Layer 4 of a small transformer language model trained on English Wikipedia (8 layers, counted from 0, width 128). Numbers have three digits each and are written without spaces.
A neuron adds its activation times its output weights to the MLP's output. To switch it off is to set its activation to zero at one token and run the rest of the model.

Output weights of the MLP neurons that the questions are about. A number n stands for (n - 500) times 0.0015.
n16: 609470439378375443485494623657573692597583409556641339468483425618305402586513450503254437434510506485323445636472703367419562550614605464512447624494547588404358493582393355452341753426596467317433506635409439506538532677592497369547477525266440475475642500292553489437610473594349535411344568459425598544371551592266626726449500521603328599391427442544440567428701295165466579556595
n31: 497493544494433527596537529677497400576672483284401506644628471420454645670541537368477472444457678479451372615435528525643577553497414549315491327589386569532635600313609617494415738406482636335567597483587644467436503639652713320572439528490490437598561527426408690376311530538503443683636422375281376379520506685430319676411655497559304377457395338285494483665557535534513622503600
n39: 447599679430548497415416445554602567459362631550547654449490665774457402576522413566582500513835366442477609453425598542749069583434500480374535355596295641585469487486587379407507481538610441555479569439610491512452329397411450576529622662453557506466564631595675683488440490441451478435405416613524375605655383177448344347545469589460422665637516486681447486541483497524420576592412
n46: 547567345469513422730554382536448313728469506497405607438624480574533574590435395343627557409445500478563568452563612589557644362333436755579293462424481634349522408719579487516379626587232542518497580336418485518604741446551446971394640350452425394494359454553473561453636548514429591462426530478394606493356764490451322514446475493487570496445455769417421454331459600507673645603457
n56: 552478367613476619542459370548363431597516478543645488677432476367558553299461660518404509404375396514400542607302571503643581519461559351315467627492480544381523491688750384428512440566477420342494494325452452586481308360542541394338506463462488368477641394716618533337477434500454443691441436547494403440283387488366593379428266532355582365372556514547448699547456566586438544540612
n82: 294519554480333519399410461642562487474444438445410488785402567422476488450452637362521465522606542580467488519436597437427638676536494509525409535550462348586386418444392488464448423497489619233395474386470258486417423509676444421424434406557463344543326363431432562596457610732598488503524473515683587519742450421445657395467420445703485657483473618596555611345459598538540557526209
n117: 601440569604555674506598641506729401451452521349753588627527585389503513455594247717442332668561429547477376383380359514604467540533655593570461494594308510540739553543542636581416552404671747423587558394428555491434465257492586628553520587421524442472578454525497546551778483644436490441478549771668363816469452450369484434612624441522633611584555467525446670567486348628524527409569
n130: 593212417674459350606420627429551457408514454289722534589507476516528755654453387533325384574407639337420507633480450536560565525532529566541431487703572513684233572256473615398612642462523383533727517366678410677377476383391460482537578536575585406431534640677605298622500536562363507652450514617428714504604513327402573424506688471546301526423324538692401415370511642489606320487631
n144: 422263487579543669579479466583423455430684469557370270441471613567436402570494467445351437644652463396368466572533549530597447529581529547727480383514446297562509585473378560646372679474476494383633820525516570549428378484589564504592575553539639466422475387595478428434561389426409392431528597668304473467334574778268657513641589483461512514276635595509548646439526528477319630360459
n199: 356569470533556600300582539465479456576524269773438486383580439387287336573335527455491455682518433547349507440411577407569372551790530507668572517572790393422393482551401604532496507403466543356376816706372530516534674518148341301436606534303599590473716625510609543569442437614408440477354596583504607426370346356281417609464547587390569357544391536366555646469370451313397359503386
n204: 441596571648529500672581387433424530207569462432345411516520558383520714437659304497375640536396535463526474436736516528606449408500524503443473488467478506475428448694510265503441637565488536500424271296362530701330509729519478437555683549329480601494484387546579300438377615559524264636550600418301673530675497383625322286640628534342497451597516522379627605509564405558453547463594
n209: 413282409298364571290693553537617536701529461488467404537395497726583469485623428363475506410545568627491478346530359508575590388486373528506463587407329524483573428411344462618612321600598718550512479555400602399257439535546737675511404485673590479333500607572458561464303487550422491381552519415356560546594500541425660543463618430268298548430460486458554524555526448461284325446516
n217: 435484519557647617466571701455485655337606401515309461461593616393376551467614582607387515553491518483488530490647533447491549322483542589472469538644421326440538423750327657503516557453561312432509384500488403279471339337568589532516455373398635458532473616314328709491447503487859458288527463542401441510405581448681509439548514581562556666705488394491650474403538548465443481407313
n225: 649591565675432575552503612448590643496377518393646448618383474682550510471500621814633490571636481503510464452402513577570425618683454570460545361716576529417618573626575267516363584605294376440559564319477426548555510446328430440429213475558459577494598561534550367674371407546429471403506629410586613634603568533342427725343568441677541757537526283484532418427779600476259453519503
n235: 494500564461440400476547217741566440462491538491438411567349565595719456579592683610610332526497669500565593487757626545494593477527449688363423565485410506475659413507404513516507627494366541531524607634571422583673465357547600764512554405379434378589561473316507433655482557510420484497550565509577272470631781604511600463482485493460540328388193720544627552494375452507696422257448
n248: 409450321497572522503456608562476514690407497406456344531390685334606565272273497364334581461525510520514676540473558336443514422497458591604691510671493524229497682584569528434504548440454471500539582439350533724573681493374493532494528609431543398497580474460568595480356657425319300309452612106722620788631510648408379298506546407560406329473490301412450240598376476412209509440413

Each question names a token from some text and the token that comes next. It shows the activations a of the neurons there, in the order above. A number n stands for (n - 500) times 0.034.

Then comes g, the gradient of the next token's log-probability with respect to the MLP's output, scaled to length 1. A neuron's effect is roughly proportional to its activation times (output weights . g). A number n stands for (n - 500) times 0.00073.

" Ch", then "and"
a: 495504499501518493491502493495481465467453610502
g: 430639463557525440287412544497361565481567571540590483568531420474347315502468523579717419566665570549529738411598540364494392502503672696420378469423475483369238375542514645626433490500583701373542246555542612515380541531576541585456694372602572558559386293422896453589388313410510605287732242601396411510555494520499361446487424538286375589358351564256419600456593552815589285236376
Which two neurons, each switched off alone, lower its probability most, in order? n235, n225

"t", then "ot"
a: 508504475500467494519507509499311489495475505513
g: 519390456289487550440430441551640313474553478513560521556401485475709497651263514452377590415578386325476419461536384480472255536544647389495500463398405431506500257323396490703722341379539742365426514574289437254515492531575322660368606482639579691532528553495776432541643500488648431590392275449516520413479304542543581471244539205352638348410469326698545458300428429220570284328602
Which two neurons, each switched off alone, lower its probability most, in order? n204, n225

"ur", then "g"
a: 495477506540506653509490508493494517416500531489
g: 368430702780677646621603391453519590485664516484597450632471337470444555672458603530242516483326536411482441640447442504272408493570564583499475407667485343616586345481477609381306307636583532591659444637495504443483481598328626402626309563550558362559265679621431675509376450585749493372571340305470494445861465351511607660580304422518663723677408356282420547450412586438607328328459
Which neuron, switched off, lowers the next token's probability most? n82

"ore", then ".\n\n"
a: 486490562523495500491498493514502500541517539496
g: 482572449506787712594617649437499512653493350646690347502592459383630586324445572617495398309402552575525395416286732504555520448554400603396667680454200547281519603548330478535577606489382533616242442525442404513429501676379594411420514789522503631535797538522610230447564563653616534557450488599607437443654453514434647214654547739373541373580620497471517314568744549300534570504404
Which neuron, switched off, raises the next token's probability most? n46

" the", then " c"
a: 494505520625492495536513475448501500566499499482
g: 519354505520517608622590477576429295405703702385454585252558662634514350482568532507511378478600593778645693606597576426283775416366428388429388558349486675699546616326552307365722396393262446568387785579691626520575349417601413485551562624493305425255622635631413446493498450560532429548275518387360613594521521709612706567512484450465504391507426598541509396526329582623582745597577
Which two neurons, each switched off alone, lower its probability most, in order? n46, n199

"ow", then " T"
a: 495501441514490497552511494244501480497503523500
g: 498405599547600535646373569227417220567519788501492711216400542505495457601510357400204603374659537488519460531401700640571159482667706531384362548599328443359695448626499570408644435628635374487351456435458453430412733401696663466496458638431635359441426596409570730412419468468568395395602512501362474497674531426517544505434591598657725363257492499556394495569421570499423487505783
Which neuron, switched off, lowers the next token's probability most? n199

"==\n", then "C"
a: 451471504499494504493514499474510499493490515494
g: 571536334529568649599498577612631424401468696565485617410550532314572468234504493564514692497506277498529456782315455427376538263674484411570568532371519662303426472332471299309613501682675424340341658468424415469199636716761624466590478618582326478295394420542406470379548539678477483270491365293506403587421507651394713364498633524367490613377536521481597600611538542593339699343603
Which neuron, switched off, raises the next token's probability most? n16

"l", then "o"
a: 509481499500492517500519463514501502492507512498
g: 672648587426510546550562364476478391825361432574622620385561406528528577438550386578506573455347410339560476446235420360459287485694456369425551490432720354516693332399586330558538560509551590522333757421485595539587458455489328624546625622481661330615647482519702369536693437699443621176497392543381345510771490710616603350555621364427732359518567646698542604605479386447428269590558
Which neuron, switched off, lowers the next token's probability most? n31

" (", then "n"
a: 500496499502498510494493509495501503501515570468
g: 397472611507677486403602445422352374346630614427508529589677624331621525369797647443620388779597652588596659405340490438465639484213516391614559390481525334686789578469463614719356464514546399418546220499621495487361437431426473437806617232456405387473444671503361522729659453414564592681759553602452356511371455545643530638547544514512613558736470526617410476523368406543490613467370
Which neuron, switched off, lowers the next token's probability most? n248

" d", then "ire"
a: 618499521492492494517506499494529499492508502502
g: 555631689592466514498510436489509332666459431400544355525387405441400653499667542347461644783217478594390498588662618479402569490662648538638447493607368484472329701426473640566415464347471520407370564668485753640766665417493763414621625655476520452536454585629549580209292638542389349294497556319364563386356405411529421546408523747453550769407485429500649548631570511547273619611279
Which two neurons, each switched off alone, lower its probability most, in order? n16, n204

"1", then "2"
a: 505498508483554516498511488504459533504486516483
g: 666731493502528550556614278620428649334470510556581459613309549441307408517681329555432374431583509451428443607504291487778708333448370610628539573669593477356371306509580465251323385642734689471644404515427467229521588345521544450427403332523586314599254208467495478411553502431581473382513314537631455479632548321457648452321275428289355512250608510497602601511444522561604534405537
Which neuron, switched off, lowers the next token's probability most? n56

"8", then "7"
a: 505501497514500499512520479493457464504509539493
g: 592220589609408553555262692524439593349454791455590366414588628414402555544666678520394473385578590560440402586505207494445364502422484558445432398627459516554296670281725314585632495374568554496650488408405498528494464430484349585619515386415650504445376636694508306369458443224538440544263714511457822538546395541532604532301597417439469300551482534516330553680688478507208339607601
Which neuron, switched off, lowers the next token's probability most? n130

"ed", then " to"
a: 501504705492517503492497486525452453503476529485
g: 693500482451582413422460671775431458480478409558418620696450633526322589404527664461487579644561450543575457697371390655625415817587362556351706441476288424690451530443382463530451622601402405722716579545759571446540444421507325460528248511379598420476659665605540406307451527595464421341517393845595305425578604566672708496560492494189416351459525417389509303643470569524613439516685
Which neuron, switched off, lowers the next token's probability most? n39

"nd", then "ia"
a: 576505600461539496496502510517494492531505523489
g: 450368723511456624493453617433421604567675375547529519366666848543425329470275711489480440371594604613403424464445374524617499478360496525442415344767342564676523554714474280403469357462502798348472407632640469691285406791346469405433515497496616669402529517361623670349401577599537697419370351274490509529403563525595485258418548575461587470424501421494558693799378657533471533472598
Which two neurons, each switched off alone, lower its probability most, in order? n39, n46

" ", then "1"
a: 450502489501511521499489481503490519501491841505
g: 600515359381506440555509717424373422602447290513426618597684662357226468681528477675685464241626555413472571376636518634539511453204642536449423551529550535512835431288486596423530423542648628556553388329665482401575699593680629666561475329464494631699345401666470695360537421508620724387611410417325546511534521483712260430349446402325349595593642543542314571650477595462481535550614
Which neuron, switched off, lowers the next token's probability most? n16

".", then " In"
a: 500383506504491489537505506503525491503501542497
g: 745421762404525476579531458525511193464423536427563513238407613550656522755441296587422458545427474525329579204587413713543428495802587587681550667398459501441367404538375576682621670485482436427452554502439483512559665462489367322392462607533345625529625346836457498578416341572562327583350301750400469338433476353387565675639542471363536418466556638572493605505455647242477389371577
Which neuron, switched off, lowers the next token's probability most? n31

"and", then "s"
a: 502455493497497424513499485517509512494526501502
g: 462309545564400549513579235612591460481596683726714704571492444583563479408347658516461639474486586625875434574310639420526507580531268485529341465525391657778557451636611574637350449478446266421490474499581397508255579395535596485462251220500559456598483464577514397596280496497273607542430401625916595573305497407548420337427353467558604523539556562546387437429631636585490331554497
Which neuron, switched off, raises the next token's probability most? n82

"i", then "ec"
a: 513494515478504502503503491490514565494503507517
g: 584488557540638591495403621519532542594339804656635527317468546477699418692306539378531431426279448494495525699445376515541533572719509642642410509431507581133632552354402218091570435568484495391570635562710404551585646516630488663463389503555462437547482466440476382255693367438468506477639551652440623564463464436494194403602537362490497487623457514685519461430539585405135437647429
Which neuron, switched off, lowers the next token's probability most? n248

"al", then " a"
a: 502521506971493503488498470495502535483498546472
g: 580563395525683376582564632614605397445414651382381303469494586443289641453500497530545627379245585285338298287492516639511683411557311564508631517533453705445594444455519795441410362477437480511532633441466419282657410399406521500731679493502447568753516526231626642441380388408475616804454387591405659678563625500573430492517650196466625516539558532574598383466270592304456561328330
Which neuron, switched off, lowers the next token's probability most? n46

"h", then "ol"
a: 490529518497616495505495498480499460473500609503
g: 807456521324400382465418345369372650607321495454581592405650356371497471463467278524540456421445547447309419483516286519677670430688534540544536328336578390609457601332571506472582671440319444501349579367349452426321453560463448468288605494376391479681498513666476221656584355649317592581618429607478703527445450762311582470484406545613185534384499625754558712442487465526192441436452
Which two neurons, each switched off alone, lower its probability most, in order? n56, n217

" the", then " s"
a: 498506539644490494541509485471501498569496496468
g: 604661336356393485511659404554623636453476494483602277517518375506625515482731736416484481464552707479564596497499299533497505650375364568362317508491452495244450602395579458572276501394496434522616408599522630712622422616437650607671593167580279481412465690308128457507734553417381553451570595365465299528421437397450158512442647299525560430434480469557512609738446392416494621505331
Which neuron, switched off, lowers the next token's probability most? n46

"19", then "8"
a: 494496509500505489514493479491511507490480493517
g: 412476735592577611684389547407363468462476481438493555386665569663589557477319558529452248648336706559503493445536330516473432603789424537370676410543459513504604489617455602604498356438264522484578287442558222561698616472282293395293147429479328477434522602628414559632399528558549479432537549561399299614541354321509486626743577491660754557484311304433588419530436351564273344548406
Which neuron, switched off, raises the next token's probability most? n225

"2", then "20"
a: 499490500521498500503504498507503452476504498503
g: 303673489694456545345545582473462619539486519469534486556514478593528316386551560575479624433323429482248464798602413460428537315429441410725381678661526542449454623474402733296469746371520592259496521502419499390386330593760567485431630440314559470407706585217389402550447605501485556588482294645445591380401494297379592697650396526694458466509557559655657609231435688324558465732629
Which neuron, switched off, raises the next token's probability most? n217

" of", then " the"
a: 502506504455504484311499508479500502491509508521
g: 442478387290643549399573515462400419647530535527427439472478616511308451429671377410491359544479546453482362576394476519353399779505488370371480753313447433592532558658393381307566486540334523654395600412513416444574405478441484368483279256476589538412393610152429607537191392655643462644751578642624550443696522410338547487513674491250407721452433368678372331537613271477206602454506
Which neuron, switched off, lowers the next token's probability most? n117

"ar", then "at"
a: 492482511502484475509500502491477526440504558495
g: 810380552309579432497519527586413716591491539208623398355511243539465667551511639465543638440781356254422522493422431623475384568409343614596552519345438395237372375273552534640622658644476430648560509446439742490609844512547674675422477676511546645528369497623617565606349338591424516393460442622722311419498401379484512713500528453584392408381406428416402486501327424678478508409525
Which neuron, switched off, lowers the next token's probability most? n217

"p", then "ort"
a: 501493510508499486493508500499507498528537547495
g: 713532765536379778398575496858603280587517419502734247707301394627609680466315298467588637472531442545439415379635440506580509519605399433659613433476441517480474582550698422453562730706594570516348582462497429607656315572252526497356505464498408543455654500629375490347481491637566529511602497250431673432347689548529555600274401558705397655465445425480543642468604263409487635488503
Which neuron, switched off, lowers the next token's probability most? n225

"d", then "u"
a: 499495502499510504502492498493476408168470515673
g: 273467383399527625505604544598569216538332557386616706550435264486531684310498511584521441392649485483462463494343374381476344569497334514473553432709696277403542635352531405481571401554629468582560336350460691276496304543450554504458542344633600483584362371712802631661683705383550457380359661409534516621559437533443528472485471759410766380510357538510450343563860401564622565518546
Which neuron, switched off, lowers the next token's probability most? n217

"ar", then "c"
a: 491498513499506468500479507501490517494489500508
g: 545667587772707805620452704517631448398534513548699613407640734462526410487473757543741564333553537520512710506493519475416470432694353175661418477541583406436563543605677543442485392475533617380450502526494333574471408398350420629120590598538554502414496644559543526297590500401581310423719655644372306317347462570416718465462451484493510493254630499515463679651444604601485620464477
Which neuron, switched off, lowers the next token's probability most? n130

"ic", then "t"
a: 437497508496455512498488514512519498490496490507
g: 453506524489444721441504644630630628681612550483439492585453577553452634631399501593600636660370575677649512483498684405281429628327530458548411334535510669877504387704731735475482584620499573626526467549413446488518420450652438605738627292297638396460427576564433491476485488372695674482612623684730566495446269493494632677283443414386722514249575518371431381491328400268659467480441
Which neuron, switched off, raises the next token's probability most? n204

"s", then " r"
a: 517425503487557499502505500497525498503504466498
g: 446422361523542354756564296619598329331646395447568410482324375492597566446600557546816535499328584456865571348661590714540536509537563487345630583603276467633220539534583534303378764528282461482426277571383627491692324417447352483724549464407365499538513405578524560508728479327401432577572484485521332348550596424502386332531503516670542280454552426597516374448621612330500582505314
Which neuron, switched off, lowers the next token's probability most? n204

" the", then " l"
a: 499505539636500493545510491509500496620503490496
g: 548522456531300459819547450512602351454545550527337366640505409444675647554576482496472582731492516424400756335480469429635492523296409600216428430467606698778543517553562589615444450678405487432458477661374703576762364395323449616721559445508603344327559643695593450506574611382327381710338628275429476512200299464556314396544504391459445542456543547466310626545431300530509656568575
Which neuron, switched off, lowers the next token's probability most? n46

"ies", then " ("
a: 498392524517499500499501503501513493320511584489
g: 411531547564630464571342283608546328551515217448728619500672493473476359592606371601510459406540402448302583547400773522458420484834388524532506674498489523548593658426527530377514564602695430432396669488578568584426026577215504430459362438640634453430306655544427615606374424411509692389742631530627522357659677493643515252655510437432502387475597549437555435393556477562304425613601
Which neuron, switched off, lowers the next token's probability most? n39

",", then " b"
a: 496422489498486492490498499503496504500502526508
g: 469368392399547377614626341629229516615432468377404288645362427415608544557592564430594594775639504559430568576588471551345578572533594687386480391360393376537380494367443379616319665381415482294534593601684575716339509616436467541422377269561349481630586690449532412557638803332307322451621598675336264618387433413476674587608732536511490379608555355534570414338484201554540496593479
Which neuron, switched off, lowers the next token's probability most? n235

" |", then " "
a: 501490533489493491461500504503501500509495500504
g: 629732402433355376396722414528379715400276619721583396670457443463547502446396605473557806289660673440517597500691486540449579361412423499557596293471533426396360443540510338607546420392493496388576463536400415518648602542448299561652488407579572263501523317493674214624816608305472438454608638608499459710527331302384688518402370523518331420595544509480544454376736378538521290477346
Which neuron, switched off, lowers the next token's probability most? n117

" D", then "y"
a: 592500499496490500510512500488508504503431524503
g: 538464432509373790385510582315510822518463335476612530601423593320419461468375433584591408429510434691578355433392427343607547571525320524312581470314446439423622500620497425597677520487593585328387271445526502424195423437534454561290534346549397520751487390377495466542654254373805602429643271511405440552453470446626608210522338254563444217564471610442489476522311497445513291358476
Which neuron, switched off, lowers the next token's probability most? n225

" of", then " S"
a: 505481501508508485477480503504488502498500624510
g: 334343511660325406386524618322599490370529472405664490467494518654483444411575403532313522702645504568558351437366458613621570719493448318545579318575467707321276641508388443627555299465642479500399451516675616610447374538621618432439517516628317538445339585496421586551599270436595639232338322245335346363429611299645414510585572497511668173350524438602204622623561440373602524599470
Which neuron, switched off, raises the next token's probability most? n235

"1", then "6"
a: 500485524479516509528505497492503500506519504490
g: 439263510490483652717285474473551631650646274593460381774356363775386601450328527481404631540548374616552599649523330597429499492261710413612353354491516569378298575364637204554481561691664404411505651473530475422311513522518418553351591463610610637574489404661544349465369465513331594524565473331470559439462598561473581342586710674450310470403411407338456368532696704537307345597355
Which neuron, switched off, raises the next token's probability most? n117

" c", then "ar"
a: 532518506488500490497480538493493477496499500512
g: 444354353481588846428513815471365416641417543556255638700401669480501605552449444724715457386443269317442296532498416673639236542539416279399597465441501624631387509521481549553579514490441602428611458388525636467614675506440486600390438332537524541267407403659544170387379356455592456460559621551483124627537561378433534466324528448460428366476446361513415467335533619613637388514653
Which neuron, switched off, raises the next token's probability most? n16

"7", then "5"
a: 501504488502492488505497485489500495500510618500
g: 673472611365393694621402381597391539603428323589492434501619431464573448720493498567329560514503510750499593676594548569574685521460358165588505634441684371415649577432353146518625567651646611701427532554486621248498419579620554542558663386406565357688229298708496485652510378563504639697437497372348582503562594662545659443409454479311454239573394453494308584667516501505619591594414
Which neuron, switched off, lowers the next token's probability most? n235

"y", then "e"
a: 517500518493500492494499505508514493425481501493
g: 441484406488477366528429252468545653694477458539476339505389499610454391284526546367584497372483281360263604439500486598305643398518590543609495625439450593744534554227504303407513422539611541310524453546161447444454443757513447556421164828539559421514619332589357452471564450385283409287375470487467598573726272450498588611593560569447454761407616498421491536377534460599576463804519
Which neuron, switched off, lowers the next token's probability most? n217